Layer 4 of a small transformer language model trained on English Wikipedia (11 layers, counted from 0, width 64).
A neuron adds its activation times its output weights to the MLP's output. To switch it off is to set its activation to zero at one token and run the rest of the model.
A neuron's activation on a vector x is ReLU(gate . x + bias) times (in . x + bias), where the dot is the dot product.

Input weights of the MLP neurons that the questions are about. A number n stands for n times 0.0049.
n9 gate (bias -0.089): -2 -27 23 18 -2 -48 39 49 -4 4 -23 11 -34 3 -14 40 22 63 -18 -53 22 35 -4 18 -19 6 -66 -12 -38 6 19 19 -19 9 16 -22 -44 11 -19 -19 -9 -10 28 41 -40 32 30 -43 30 -12 62 -23 31 40 -50 -56 -14 -7 30 7 1 4 6 10
n12 gate (bias -0.117): 3 7 -15 -51 -12 -19 37 -17 33 36 -18 17 21 68 0 -10 -29 46 13 28 -36 -10 18 -6 44 26 11 -41 47 20 -20 27 -34 46 4 -3 6 -5 8 -4 -3 7 32 23 44 -27 -5 21 3 6 12 80 -46 -17 -36 8 -4 36 13 7 -7 31 -30 25
n13 gate (bias -0.088): 40 60 57 14 -48 -6 -48 23 -22 -18 26 -35 -1 -6 15 66 26 -13 28 17 6 -26 30 -15 28 4 22 -41 4 0 24 -70 -17 9 19 -7 -2 -8 15 53 39 -20 15 20 10 -5 17 -32 10 35 4 56 28 -2 5 -16 -23 38 25 -17 -12 13 -5 -18
n22 gate (bias -0.084): 9 2 11 10 21 -15 -17 -43 6 1 -50 2 -24 -23 25 -17 -1 -9 -26 -12 -3 -6 59 -9 -13 61 35 31 9 44 -18 17 17 -25 -5 -5 36 -3 -48 55 -15 -22 24 19 -65 -28 2 0 -11 -40 15 8 64 18 72 -12 18 9 -14 16 51 4 14 44
n23 gate (bias -0.191): 24 21 -31 12 -13 56 24 -6 19 -26 20 28 18 52 39 -13 3 14 -65 -1 -35 11 -20 16 20 6 -2 -45 -39 55 -44 23 -42 -25 -20 0 15 23 -34 42 -23 12 -17 25 48 -4 22 60 31 -9 16 -9 10 -6 8 -34 28 -30 16 -4 13 21 17 -30
n79 gate (bias -0.132): 2 -19 23 18 7 -58 20 14 -9 -13 10 14 11 46 -12 -31 32 29 28 7 41 -16 11 -41 -2 11 31 6 22 2 14 11 7 -77 -4 -11 12 -10 4 26 49 38 38 -14 -6 -27 -67 2 44 0 36 48 18 -11 0 -12 17 18 -13 38 40 -1 27 1
n121 gate (bias 0.031): 4 1 -8 1 -8 56 -27 -1 -17 2 -5 -17 10 25 8 -3 -4 8 11 -9 -24 36 -38 -5 18 41 -44 6 -40 19 23 30 -7 -13 7 -15 31 -62 -23 5 -8 12 -23 -63 -25 -46 5 -10 -15 -6 17 -1 -4 -30 14 16 27 16 61 4 15 25 -9 43
n141 gate (bias 0.110): 6 16 -1 14 -57 -6 -9 29 26 -32 -8 -44 19 -54 14 12 -28 -2 2 -9 -4 -29 24 27 58 7 -42 -19 33 19 4 13 -40 -42 3 -15 -11 -2 24 -4 -42 2 23 -42 -33 4 -56 -14 33 -16 -31 -21 -50 -4 -5 -22 -24 -4 9 -3 -51 -5 -31 -11
n142 gate (bias 0.058): -27 -6 -18 -47 -18 36 -31 -82 -9 -56 50 -18 -48 -11 -27 11 0 5 -20 8 -19 -2 19 13 -49 -26 13 -32 10 -48 -18 -27 2 11 -47 30 1 -34 -48 -17 0 23 -15 -33 3 13 18 9 -14 11 27 -13 -6 5 -23 -33 12 8 1 11 -56 16 -6 8
n144 gate (bias -0.067): 22 18 44 25 57 40 12 3 -3 -8 25 -41 11 25 -16 40 4 4 -1 13 -28 -30 -17 0 12 -8 -9 14 -33 -59 15 34 15 -46 -51 16 -34 27 -29 13 -3 2 -35 5 -9 14 28 32 49 22 49 17 -46 -17 -35 14 18 19 -50 7 29 -17 11 35
n168 gate (bias 0.067): -14 13 12 30 -27 -8 6 -21 -43 21 -16 6 -2 26 -54 16 -7 -27 -12 27 31 -37 9 -8 -19 7 -10 -3 -55 -18 18 0 18 -33 -23 -5 -13 -25 -1 0 33 2 28 -14 24 -15 8 62 3 -52 -53 -21 -4 14 -18 11 32 2 12 -15 44 7 37 27
n171 gate (bias -0.218): 32 26 15 -31 69 5 -14 -15 -16 95 -10 5 66 26 -14 45 -31 -15 45 6 -6 -24 -4 28 30 -20 42 18 -13 7 -31 34 -9 1 40 17 13 -37 51 30 75 20 -6 38 54 -2 35 -32 70 -1 -15 -26 0 -7 -28 -10 35 38 39 -21 -1 -7 57 -24
n9 in (bias -0.002): 18 -1 -35 25 -2 -46 39 -12 -10 -17 -39 -3 39 -9 -6 -15 68 15 -55 -26 29 30 -54 -55 -45 -3 22 4 6 27 -6 -47 19 -10 -3 7 15 6 -43 -64 -31 -10 0 38 69 -65 4 32 27 -15 8 50 -12 19 6 -16 27 3 -36 27 19 -24 7 25
n12 in (bias 0.068): 23 -23 27 -58 5 22 -31 -78 0 47 2 -25 -1 0 34 33 -8 0 35 3 31 -5 3 -10 -4 -29 23 13 -10 25 -22 -13 9 -38 -25 36 42 22 49 -38 31 -53 -30 3 -28 -21 1 12 -6 37 20 -2 9 -39 27 37 8 -44 24 -1 -1 -25 19 -2
n13 in (bias 0.023): -42 -23 -26 -34 20 26 28 21 36 -6 28 0 -16 37 30 -2 -23 16 -8 15 -4 13 -12 -38 -35 10 -11 -65 -21 -4 -6 -7 -12 -21 -3 -14 -7 -11 -25 7 -25 -9 -20 13 28 12 27 29 52 -1 1 21 11 -18 3 -21 35 36 -33 -20 15 13 29 49
n22 in (bias 0.103): -3 29 -5 -19 -8 -39 17 4 -1 -8 40 -10 -32 1 21 3 -62 6 21 18 -22 20 -20 -50 6 35 28 57 -50 -36 13 6 -31 32 -1 34 -25 25 -17 13 -21 62 -51 14 73 -2 -19 36 -40 -17 -15 5 18 -40 3 -10 41 0 7 -11 1 11 24 15
n23 in (bias 0.024): -51 -10 61 12 0 -39 12 17 -15 27 -2 4 53 53 11 -20 -4 -23 8 -11 0 38 1 -20 30 -30 10 -39 -29 69 -11 -1 10 -43 -39 51 -23 -31 26 4 -2 -6 47 26 42 -1 0 30 -9 -2 -45 7 59 1 -14 0 25 33 0 -52 51 -16 11 20
n79 in (bias -0.044): -42 25 -85 8 27 12 -9 -23 -23 5 33 -8 -47 -17 6 -34 -11 -52 19 18 -16 -8 -18 13 -8 -21 -16 27 8 -5 68 -3 10 18 -8 44 -33 20 -22 27 -22 -14 -12 0 5 -42 -10 -3 4 -16 -17 -17 -51 -4 -37 -46 8 27 -21 -39 -3 18 -33 8
n121 in (bias -0.082): 39 8 -9 24 -6 -1 12 13 -13 10 -23 26 -12 13 -22 -4 18 16 12 3 25 -9 5 -9 34 -24 22 0 38 27 -12 26 2 37 10 -42 -43 17 72 15 -49 -2 -3 -12 22 -23 -2 17 -15 -17 23 39 24 -49 1 22 13 9 -8 26 -25 39 -30 -16
n141 in (bias -0.005): 1 -1 30 -53 1 -42 -11 -15 1 -22 20 7 -19 -37 -34 -1 -17 -10 -32 -3 0 0 -35 -8 -21 10 -64 -9 -33 -59 -30 15 -33 -15 -47 -35 22 -39 27 -52 -21 -15 -45 -13 37 -6 -26 30 22 -41 -27 10 -76 -29 -3 -27 0 -9 -9 -13 -45 -20 -39 -4
n142 in (bias 0.049): -18 12 -6 -4 36 5 -16 -38 -30 17 16 -12 -5 1 -16 15 -19 -1 48 -14 26 29 38 36 -11 -7 -57 19 -27 15 10 42 -1 37 30 18 37 16 28 -6 14 -30 65 -11 -40 -7 20 -50 -2 -37 12 0 -7 -12 -4 25 5 -29 43 -2 -22 7 -34 1
n144 in (bias -0.050): 15 35 -8 44 43 -36 -21 9 -54 16 -2 26 3 37 15 -11 7 -16 21 8 -19 62 37 -23 15 28 70 13 45 -1 2 25 29 -20 -15 27 -9 -10 31 66 -8 33 -9 0 16 -2 29 -20 27 -42 8 -31 -17 -45 -22 -21 -48 -25 20 -6 22 13 -3 -3
n168 in (bias -0.073): -25 -25 8 42 37 28 10 -19 60 53 1 -7 17 23 51 -31 1 -11 51 1 1 9 -22 -17 21 21 14 -1 -11 -21 8 33 1 19 5 33 34 5 18 -3 17 -64 5 1 -25 15 7 -10 8 42 -1 10 17 21 11 21 -36 -9 -22 -12 11 -52 27 -13
n171 in (bias -0.025): -56 -29 -63 -56 9 -10 18 13 -6 -10 66 13 9 0 -46 1 -25 -28 -11 -22 52 27 6 4 23 35 -37 -44 -15 -9 22 -47 -50 -32 5 38 -18 -24 -48 -20 19 -9 -1 44 46 15 -2 -5 -39 -35 15 -13 -35 -1 22 1 10 25 15 30 20 -28 26 13

Output weights of the MLP neurons that the questions are about. A number n stands for n times 0.0021.
n9: -12 -11 -19 -42 13 13 -10 61 9 7 13 -82 -39 -8 2 -69 -14 6 -58 25 -12 26 7 42 -30 12 6 -13 -43 76 26 4 44 27 11 1 -27 13 -24 -19 27 -22 -34 92 -36 -15 -32 33 46 -27 -24 37 9 -25 14 32 -6 -11 -3 15 -16 42 78 -4
n12: -36 0 -84 -6 -16 -44 15 40 -18 41 3 17 -8 4 7 -77 -39 -2 -34 -7 -34 -14 35 -12 12 47 -12 -15 -21 30 -34 -11 -12 70 28 12 21 -24 -18 12 61 64 -6 -4 -8 -27 -12 17 95 40 -7 34 -26 28 -34 -22 6 12 1 -26 -5 25 -27 36
n13: -13 -12 -33 12 -34 6 36 81 -18 27 -48 8 -37 21 -19 -24 -25 -13 59 -11 41 -8 -5 -8 60 -12 -43 12 -4 9 -57 26 4 -19 -7 13 28 -55 -16 -37 -31 -7 65 -24 19 -33 -5 26 -5 -12 -25 25 -37 17 -54 74 36 9 66 53 40 4 -30 -24
n22: 16 34 -25 26 19 24 -3 10 -41 68 -59 53 21 24 -21 20 11 -27 -71 -23 70 7 18 1 37 -3 16 -33 -28 7 4 -6 -4 -20 4 -40 -39 7 71 24 -51 -16 -38 -31 8 -22 -28 8 -9 -28 31 -23 -7 24 33 29 -58 42 -2 -16 24 -37 -21 3
n23: 22 12 8 2 3 28 51 -43 -12 9 69 -13 -19 -27 -2 21 -17 6 13 51 -22 57 0 56 -17 15 34 -53 -29 27 31 39 -24 -38 -1 -10 31 28 -36 -28 -29 14 -70 -1 -11 34 35 17 -18 -21 -13 -66 12 6 15 -82 -17 -9 -53 27 34 -2 10 4
n79: 27 -35 21 -45 -6 25 -4 14 30 -49 -11 -33 11 -33 -17 49 -1 -9 -42 -9 -19 -38 23 -14 46 -50 -7 -13 21 70 -20 0 -52 41 9 14 18 -28 53 -52 -3 6 -8 12 -60 13 36 -84 37 28 -5 30 36 -15 -6 27 -1 50 12 -4 6 1 -24 -27
n121: -39 -18 40 -52 21 15 3 -22 46 -16 53 -28 -5 -3 -28 -45 5 -27 -30 13 6 30 31 -21 -5 1 39 8 -49 -17 9 22 8 -24 -25 62 24 10 -33 -34 -15 -4 -46 24 12 35 19 43 -10 21 9 -19 -11 10 11 3 48 -29 -1 16 -22 -8 24 21
n141: 23 11 9 -23 -15 -24 5 7 -26 45 -15 -22 6 29 8 -23 -3 -7 -34 2 41 -54 14 -16 17 -31 11 1 -24 30 -15 32 -7 -6 -30 4 11 -51 29 30 53 24 16 26 -20 7 -31 -25 -3 -42 45 2 38 29 -41 53 24 -17 -12 -29 33 -1 7 -41
n142: 15 -56 -8 5 1 73 -5 -28 24 -39 31 -32 -6 -19 -13 32 -13 32 -22 -20 -3 18 -9 32 -26 -30 9 -25 -6 -47 8 -8 13 -50 34 10 -13 -6 -23 11 -39 25 -17 -19 12 33 33 32 16 -32 2 51 -32 20 3 -18 23 5 23 -8 -9 13 -42 3
n144: -35 -19 3 13 12 -13 11 -8 -28 10 12 34 -74 -34 66 -6 -29 -14 32 2 -18 26 29 31 -3 14 51 -30 4 -8 -61 29 -31 46 7 17 11 42 51 -11 87 39 -19 -75 -39 -9 -2 19 -25 15 1 5 30 -7 -11 -22 -18 -19 2 -5 -49 2 -30 17
n168: 24 9 -12 -8 -4 -3 -23 -53 -10 -3 23 38 -27 -26 -67 -7 22 -8 20 46 10 -9 10 -8 21 6 2 0 -46 21 45 8 -7 83 -29 5 6 -52 -42 -77 -1 11 46 13 -23 25 -1 23 23 30 27 -82 -19 2 -5 -5 48 14 -15 -10 8 -8 -24 12
n171: -25 -42 -31 -3 22 28 -15 0 -24 63 -8 10 45 13 11 -88 39 -31 -31 37 -31 -26 -33 14 -29 -34 12 -52 -3 41 -48 -15 20 21 -17 69 16 -47 -34 14 6 47 42 -20 24 5 -76 38 47 6 12 -12 1 -23 -11 -29 -12 32 -49 23 -28 -31 21 57

Each question names a token from some text and the token that comes next. It shows the vector x that enters the MLP there. A number n stands for n times 0.035.

Then comes g, the gradient of the next token's log-probability with respect to the MLP's output, scaled to length 1. A neuron's effect is roughly proportional to its activation times (output weights . g). A number n stands for n times 0.0051.

" |", then " R"
x: 27 -10 -47 -55 -11 13 5 5 -41 -28 2 -21 -5 20 14 44 -5 -6 -43 10 -15 -14 16 -13 -33 -28 1 26 -31 19 22 58 5 -14 -10 -35 21 -51 -7 32 8 -34 67 -9 45 1 -40 12 -9 62 1 33 18 -25 -25 53 -38 -24 20 -19 -28 -3 -30 19
g: 30 -24 -18 26 4 -7 -28 -10 -3 -44 18 11 -44 -6 -1 -4 2 18 37 11 12 8 6 -15 0 -4 -22 -38 -8 15 29 -46 -13 31 12 2 45 2 -25 -18 10 14 8 -32 -17 6 -3 -21 13 12 -33 27 -40 65 5 -28 38 -29 -16 32 54 31 -17 -18
Which two neurons, each switched off alone, lower its probability most, in order? n12, n142

"ill", then " |"
x: 12 40 15 -59 12 2 -38 -4 -33 -5 20 -61 -30 11 25 0 -15 -32 -19 -15 -16 -2 -37 -14 -29 41 16 -10 -15 13 48 59 13 2 6 -45 -21 -10 -4 -15 13 -54 14 15 71 24 -35 -21 -67 59 6 14 23 13 -44 15 -27 -19 -23 -3 4 12 15 74
g: 43 -58 3 3 4 -23 -5 -9 25 15 -14 -8 28 -18 14 5 2 12 -16 40 -37 8 42 -5 -26 0 25 2 -29 -27 43 36 -35 -21 -34 36 43 3 6 0 -31 -20 25 15 24 -12 -30 1 -45 -15 -9 -14 39 -9 -7 36 11 -32 2 40 -11 -2 -20 -8
Switching off which neuron hurts the next token most? n144

"le", then "'"
x: 22 -22 -63 0 28 -1 -3 8 -11 -28 -37 -5 -18 34 8 -6 -16 -16 -36 -4 -1 -3 29 -11 2 2 2 14 33 19 -43 70 4 -1 9 -13 -6 3 -15 -80 25 -25 60 -16 74 25 -53 -9 -62 46 10 2 29 5 -32 1 -41 -35 2 -7 17 -3 -14 12
g: 16 19 -9 22 -16 32 12 -11 41 -9 -39 -20 -11 -19 -27 36 -6 -59 44 -26 -11 26 63 21 -7 -26 25 17 -4 -15 -5 5 -3 6 -7 -39 -48 -14 -3 -25 -14 -23 -12 -17 31 46 23 -5 -9 28 -25 -13 -18 2 -16 -14 -7 5 16 43 45 0 -6 15
Switching off which neuron hurts the next token most? n12

" A", then "L"
x: 15 -5 -55 -35 31 -8 -15 -12 -39 -27 -39 -10 -76 29 9 10 -39 -6 -17 5 11 -3 10 -7 -10 -56 14 23 -2 36 7 68 -19 -49 -25 -41 5 1 -17 45 -7 -37 19 -34 74 30 1 -15 -32 45 -17 15 15 46 26 3 -16 -20 12 -5 3 -15 35 25
g: 12 2 -10 -19 -33 23 8 -15 33 35 0 -1 51 44 13 -25 -25 27 18 31 26 25 9 4 -28 -4 -5 -54 14 -50 24 -8 10 -39 46 -14 23 22 -33 6 -20 -29 -25 -14 -16 -1 19 32 -15 7 11 -11 -24 -29 -2 42 9 -20 -25 16 -19 10 4 -46
Switching off which neuron hurts the next token most? n168

"H", then "ip"
x: 17 -6 -50 -35 30 16 -23 3 -22 -6 12 -29 -9 -5 -1 27 -34 -20 -57 -38 -4 31 13 -13 -33 19 -6 8 33 37 35 50 -23 -55 18 -58 23 1 -20 31 -10 -71 0 2 59 21 -19 4 -44 57 -41 -2 35 14 -25 48 -29 -21 -4 8 1 -3 13 43
g: 16 15 29 -13 1 -32 34 -23 -10 -17 23 -10 -23 -37 -11 29 28 -18 -22 -60 -16 -21 -17 -28 34 -6 41 37 18 36 -29 -21 0 35 40 -24 38 -1 -24 -10 -19 16 -20 40 8 12 27 0 -19 15 20 1 -24 -18 -34 -21 21 3 -35 4 -5 19 -8 38
Switching off which neuron hurts the next token most? n22

" pr", then "act"
x: 9 6 1 -13 53 -30 21 -1 -31 -12 30 -40 -43 -35 -22 81 -27 -5 -24 -8 4 -8 -35 3 0 -12 0 13 -16 34 -14 62 -30 -18 9 -29 -21 -18 26 36 9 -27 47 -33 56 34 -28 -26 1 60 13 -13 0 -6 9 -30 -58 -43 18 -37 7 -2 -21 15
g: -14 -23 22 10 -10 3 27 11 37 -32 -10 -7 3 12 -6 0 2 -1 0 26 -7 -30 20 -41 10 -20 -59 24 13 -26 -1 30 -10 42 -13 25 -2 32 19 -19 -25 -17 -5 -5 -37 30 15 -18 1 27 5 -10 -36 50 -15 -1 -49 -20 56 13 53 1 -14 -35
Which neuron, switched off, raises the next token's probability most? n13

"m", then "e"
x: 26 -6 -30 -25 31 17 -58 -19 -7 20 17 -41 5 9 -7 34 10 -36 -31 -34 -49 -20 -5 -17 -6 -34 30 18 -3 40 -8 57 -1 -16 5 -15 -11 10 -28 -17 30 -77 31 9 89 35 -26 19 -23 51 -2 14 17 0 -47 -16 -20 -48 -13 -11 -14 -16 8 54
g: -3 5 -10 25 -19 -2 -10 20 12 -48 2 49 20 -2 30 16 41 -32 29 -17 -60 -14 41 -10 43 -8 15 -35 -16 -15 -34 -20 44 -50 -14 30 -25 16 -18 12 -6 10 0 -9 -6 -18 -7 -5 1 18 -2 6 -25 10 44 -28 -41 14 -8 25 3 29 25 -18
Which neuron, switched off, raises the next token's probability most? n171

" L", then "ot"
x: 21 5 -18 -13 -4 0 2 -5 -57 -26 -21 -28 -21 -17 -27 32 -34 -26 -49 3 -5 11 -4 -11 -8 0 20 11 -7 30 20 54 -23 -55 3 -56 36 8 -50 44 -22 -30 61 -6 48 23 -32 0 -10 69 4 -18 37 18 -29 22 -41 -40 16 -15 10 -6 26 31
g: 28 -38 27 8 21 0 26 -26 4 -30 22 -24 -7 -41 -15 -15 5 -28 -2 23 18 30 -31 9 34 14 27 -13 -15 -17 23 -14 25 -2 45 -24 25 31 -54 1 37 41 -13 -29 3 -12 -6 11 -28 -8 -17 -22 -19 -33 3 -35 7 5 15 8 -25 -15 15 68
Which two neurons, each switched off alone, lower its probability most, in order? n141, n23

" B", then "ir"
x: 17 13 -27 -22 4 -14 10 -25 -42 -3 1 -6 -55 -1 22 22 -25 -3 -53 -9 1 15 21 -22 -19 -9 18 11 5 33 27 59 -25 -62 -9 -59 2 -27 -56 43 -6 -45 20 -30 64 18 -38 20 14 58 -6 10 10 34 -13 -13 -35 -39 6 19 17 20 29 16
g: -24 -4 -13 -43 -3 -14 -8 10 -21 11 35 -16 -54 22 6 21 -13 -34 33 -27 -12 24 -6 15 14 -1 0 9 17 26 -16 -36 19 1 19 -54 -29 -65 17 -3 37 -39 8 -6 28 9 53 15 26 24 -26 -13 -32 9 -5 27 19 9 4 16 -25 29 26 4
Which neuron, switched off, raises the next token's probability most? n22

"A", then " M"
x: 51 9 -61 -43 9 10 -21 -27 -14 -41 -24 -42 -38 39 22 16 -54 -9 -54 8 -18 28 6 14 -22 -3 3 -8 29 18 30 53 -26 -46 -18 -16 -2 -4 -21 32 15 -57 26 -1 68 27 -11 -10 -28 53 -22 2 21 21 8 31 -38 8 -13 50 -21 -23 7 14
g: 10 2 29 27 17 -8 -41 -25 16 -24 20 -5 -22 -14 28 -11 -14 -5 -12 -75 -19 6 -14 -2 13 -11 29 2 -15 30 -22 18 -7 44 2 -13 -8 13 -9 15 -37 1 43 -22 8 -23 -4 -16 15 55 53 19 -1 -22 -2 32 43 1 -23 -11 3 -24 -53 22
Switching off which neuron hurts the next token most? n23

"el", then "iv"
x: -27 -11 -19 -32 1 7 -19 4 -35 -33 -26 -56 -24 -32 -43 23 0 -17 -3 -36 16 12 -7 8 7 48 8 53 -14 21 6 66 8 -6 14 -44 -1 -8 -11 -17 -10 -49 37 -4 17 62 -55 22 -10 58 -10 -26 50 17 -28 33 -69 4 8 -18 12 -21 10 39
g: -24 52 -28 29 28 -26 7 -15 17 18 -13 8 12 5 -12 -8 -10 -35 30 -15 -42 -2 51 -16 -9 2 18 12 0 -5 -27 -18 23 0 18 -28 -18 -35 -33 34 50 -6 41 -20 3 9 49 40 -1 15 24 17 -32 -18 -19 -11 -27 13 12 12 -11 -1 -35 -47
Which two neurons, each switched off alone, lower its probability most, in order? n9, n121

"3", then "6"
x: -21 -10 -26 16 39 -11 -8 -6 -69 -26 -6 -39 -18 -25 20 57 -20 6 -40 -27 23 9 -4 -20 -3 -12 -30 46 -10 4 10 68 -3 -29 -17 -33 5 -1 23 -8 5 -52 48 10 50 9 -25 -17 -40 46 -19 42 25 6 17 42 -64 -45 13 32 -13 -6 2 -2
g: 8 39 6 -44 -30 6 7 -7 -40 3 -28 9 -12 -26 -12 6 -16 -2 -32 -48 25 37 -15 -36 -16 -13 -3 41 -25 -5 2 29 2 11 -66 4 32 -9 33 10 28 9 27 9 22 25 37 -5 -39 12 34 -22 45 16 -20 9 -17 2 -21 33 -10 -18 -4 20
Switching off which neuron hurts the next token most? n141

"R", then "M"
x: 16 17 -31 -38 16 -7 -21 -7 -20 -25 21 -26 3 18 -1 46 -37 3 -57 -6 1 45 -5 11 -30 2 27 18 18 34 25 52 -19 -75 -29 -28 16 -5 -41 32 -8 -48 29 -10 75 21 -58 17 -17 43 -25 -22 12 -1 -14 9 -48 -48 -4 35 16 9 -3 15
g: 25 17 23 53 2 27 -25 -35 -7 18 7 -7 -23 -51 -2 -25 -33 29 -14 -37 37 4 -16 24 19 -15 25 4 18 -9 26 -14 -30 16 10 2 -31 27 7 14 -9 -23 0 3 30 6 1 11 -29 8 -8 43 24 -4 -19 -53 -29 -14 -50 7 62 5 -13 -9
Which neuron, switched off, raises the next token's probability most? n142

"\n\n", then "|"
x: 2 -4 -42 -25 26 -9 15 10 -53 -29 -21 3 -12 20 8 52 -30 -1 -15 41 39 -7 25 -46 -13 -22 -9 -10 -29 2 -11 56 -4 24 -16 -68 5 -29 7 47 22 -36 40 -3 38 -2 -22 -27 -39 66 -27 47 59 5 -5 0 -49 -26 -8 -37 1 -12 10 2
g: -4 -28 -18 -42 19 41 11 -40 3 -19 7 25 7 16 14 -21 8 -4 33 2 3 1 -8 -2 20 -42 27 -23 -4 -26 -6 -4 29 -14 19 39 -10 1 -15 27 -34 -31 33 60 22 -37 -15 -13 7 19 30 1 -16 -12 -75 9 -34 13 33 38 -4 2 -6 -8
Switching off which neuron hurts the next token most? n13

"W", then "-"
x: 36 31 -47 -34 8 -1 -17 -6 -9 -26 21 -36 6 0 9 24 -40 -8 -40 -19 -30 53 -18 -4 -39 16 7 -11 12 19 29 56 -27 -61 -10 -25 16 2 -44 9 22 -38 15 -2 61 18 -44 -7 -29 55 -19 7 23 13 -46 40 -53 -28 -12 44 1 8 14 50
g: -20 15 5 -2 -35 -34 12 -50 -26 23 -25 -20 -7 25 37 35 -6 -28 32 36 8 5 8 -13 -20 -19 32 1 29 44 1 -10 18 -1 -19 34 -30 16 9 26 -17 -25 23 56 -6 -17 -20 0 -27 14 -33 32 33 -24 -32 -5 -31 -38 -13 -12 16 16 35 -8
Which two neurons, each switched off alone, lower its probability most, in order? n121, n142

" U", then "K"
x: 40 20 -48 -20 10 -12 21 -9 -33 -51 -31 -32 -27 10 -2 47 -46 -33 -28 23 22 9 15 -22 -1 -12 27 -12 23 41 22 51 -25 -75 -19 -60 -4 29 -13 35 0 -68 45 -14 55 3 0 -13 -12 41 6 -5 6 -9 27 18 -22 -27 23 -8 -25 -30 36 40
g: -24 -16 -8 15 -8 -14 27 11 -49 22 1 5 50 -22 27 -8 -9 20 33 81 2 11 -3 -9 4 -16 -12 -16 4 11 15 -3 -10 11 -26 20 -3 -12 11 6 7 -12 -16 33 26 -69 -20 -19 3 3 -25 -8 8 -59 36 17 -7 -10 -3 30 -50 -8 -10 36
Switching off which neuron hurts the next token most? n141

"r", then "ar"
x: 27 13 -10 -31 47 0 -46 -24 -29 -2 4 -36 -4 13 24 26 8 -26 -35 -20 -15 -1 -25 -5 -32 3 39 30 2 57 15 70 -38 -15 0 -38 -14 -26 7 -31 -14 -37 35 0 63 47 -36 -15 -49 46 -22 27 31 13 -30 -10 -40 -34 0 -14 -25 5 5 41
g: 16 12 -45 39 22 -6 -6 -2 20 56 -27 23 -16 -18 -20 3 -22 15 19 31 -19 -6 -1 -33 -26 -35 -34 -9 -25 -3 -1 -10 9 24 31 -21 41 30 -20 -16 34 -3 23 -6 -4 12 38 -25 48 -17 -18 -16 10 -26 -35 14 -51 -12 -31 37 -1 16 24 16
Which neuron, switched off, raises the next token's probability most? n171

" l", then "ap"
x: 31 10 -21 -7 24 5 -1 -9 -46 -9 5 -29 -18 -8 -39 38 -16 -37 -31 4 -30 3 -27 -17 2 -13 -25 22 2 30 5 61 25 -45 36 -54 13 25 -22 27 -20 -31 59 7 40 12 -31 -15 -17 62 3 -32 24 -3 -30 24 -59 -52 35 -38 6 9 -9 45
g: 25 -13 3 10 -39 -13 11 1 38 5 9 4 -8 -33 30 25 -20 8 -8 -5 28 2 -47 15 -24 27 27 27 -20 -3 -58 1 25 16 7 28 -4 -4 -9 -6 -46 8 23 -35 24 -19 18 -8 -17 34 -41 -10 -2 -31 -53 33 32 2 -27 -30 14 46 32 -5
Which two neurons, each switched off alone, lower its probability most, in order? n9, n141

"ec", then "ut"
x: -4 -6 -14 -4 11 10 -1 12 -58 -54 -14 -26 -16 28 6 51 -53 -20 -42 -11 -7 -44 10 25 -14 -21 16 50 -7 25 -18 40 22 -40 -23 -45 -3 -19 18 -12 30 -40 4 -32 82 -1 -16 -1 -24 65 -46 17 46 29 -8 28 -54 -24 15 -6 15 -1 25 22
g: 23 9 -25 -17 0 -28 10 -1 41 -32 -6 8 -44 -34 -42 -13 -2 56 33 -19 18 -29 -18 9 14 64 17 12 23 27 -6 -18 -2 -7 15 -39 3 18 30 8 -7 2 36 6 1 -6 23 -11 -55 -11 6 -1 20 1 2 -41 -9 -9 24 -27 0 48 -17 -32
Switching off which neuron hurts the next token most? n171

"1", then "00"
x: -2 -20 -20 -3 47 -24 7 -31 -59 -18 4 -39 -41 -19 33 50 -23 0 -33 -2 32 -16 -16 -20 -6 1 -23 39 -27 4 20 42 10 -47 -16 -33 4 3 1 4 2 -66 42 -18 62 -1 -31 -28 -26 69 -23 36 41 20 18 35 -52 -31 27 16 0 4 25 -1
g: -41 -37 -15 25 -9 1 -1 12 3 -24 3 -59 16 0 12 4 57 14 6 -7 -23 33 9 14 9 24 -34 -6 26 7 -9 31 -12 -12 -24 35 19 -14 -14 8 13 -21 -19 14 1 12 14 21 -3 -36 -5 29 -79 15 29 34 12 25 27 -39 -39 -18 6 -22
Which neuron, switched off, raises the next token's probability most? n168

"4", then " B"
x: 56 16 -32 -28 40 -23 -41 -4 -28 -19 -21 -46 6 -2 39 30 -42 6 -10 -33 -7 10 9 -11 3 -6 -29 -6 -3 28 -7 66 4 -25 -59 -20 -2 4 9 -9 -6 -35 13 2 95 15 -20 -24 -35 49 -13 17 14 10 -2 55 -39 -25 -21 11 -54 -6 -3 47
g: 15 27 25 3 -5 -19 25 -58 -27 14 -6 12 -17 -20 5 15 41 -34 -8 -26 5 5 3 -1 -1 -2 25 -13 -22 13 -21 -24 -5 81 -9 -29 -1 -16 -32 19 -57 -24 12 -25 6 21 -22 -6 41 -30 9 36 -21 29 12 10 -19 15 -14 -11 7 19 32 42
Switching off which neuron hurts the next token most? n12

"p", then "resent"
x: -3 -30 5 -47 55 14 5 5 -34 -33 4 -47 -22 2 5 32 -41 0 -14 1 -3 11 2 -9 -1 -34 -2 30 12 60 -36 59 0 -5 -16 -62 -13 -38 -13 -6 45 -44 18 -8 45 15 -22 6 21 84 -24 2 25 -7 -7 -11 -43 -52 -21 -13 3 22 53 -15
g: 23 -31 -26 33 9 8 4 2 5 39 50 -25 -5 -10 5 19 -22 -10 47 13 -6 17 4 -16 1 4 -25 -2 -15 20 -95 7 -19 -26 46 28 -3 -11 12 8 4 -16 7 5 -15 -23 12 -5 -12 -4 22 -5 22 -50 29 6 1 58 -27 -14 -17 -24 -23 10
Switching off which neuron hurts the next token most? n23

" R", then "ober"
x: 12 11 -10 -21 11 -10 -7 14 -28 -29 -14 -24 -21 -4 -7 46 -38 -15 -52 -10 6 21 25 11 -22 -8 24 34 -1 28 16 54 -20 -68 -17 -54 40 -26 -25 55 -14 -39 49 -22 52 16 -55 4 -16 54 -24 -12 6 9 -5 2 -32 -58 9 -21 16 15 22 27
g: 5 13 24 1 -21 -41 22 29 10 -9 1 21 -6 -2 13 33 -14 -32 -28 29 33 18 -24 -7 -3 19 15 -5 -35 -24 13 6 -9 -7 6 13 32 11 18 -9 47 -42 0 -28 29 1 -21 15 -23 26 55 -53 10 -40 27 -16 14 -3 -27 -9 -67 12 -31 15
Which neuron, switched off, raises the next token's probability most? n168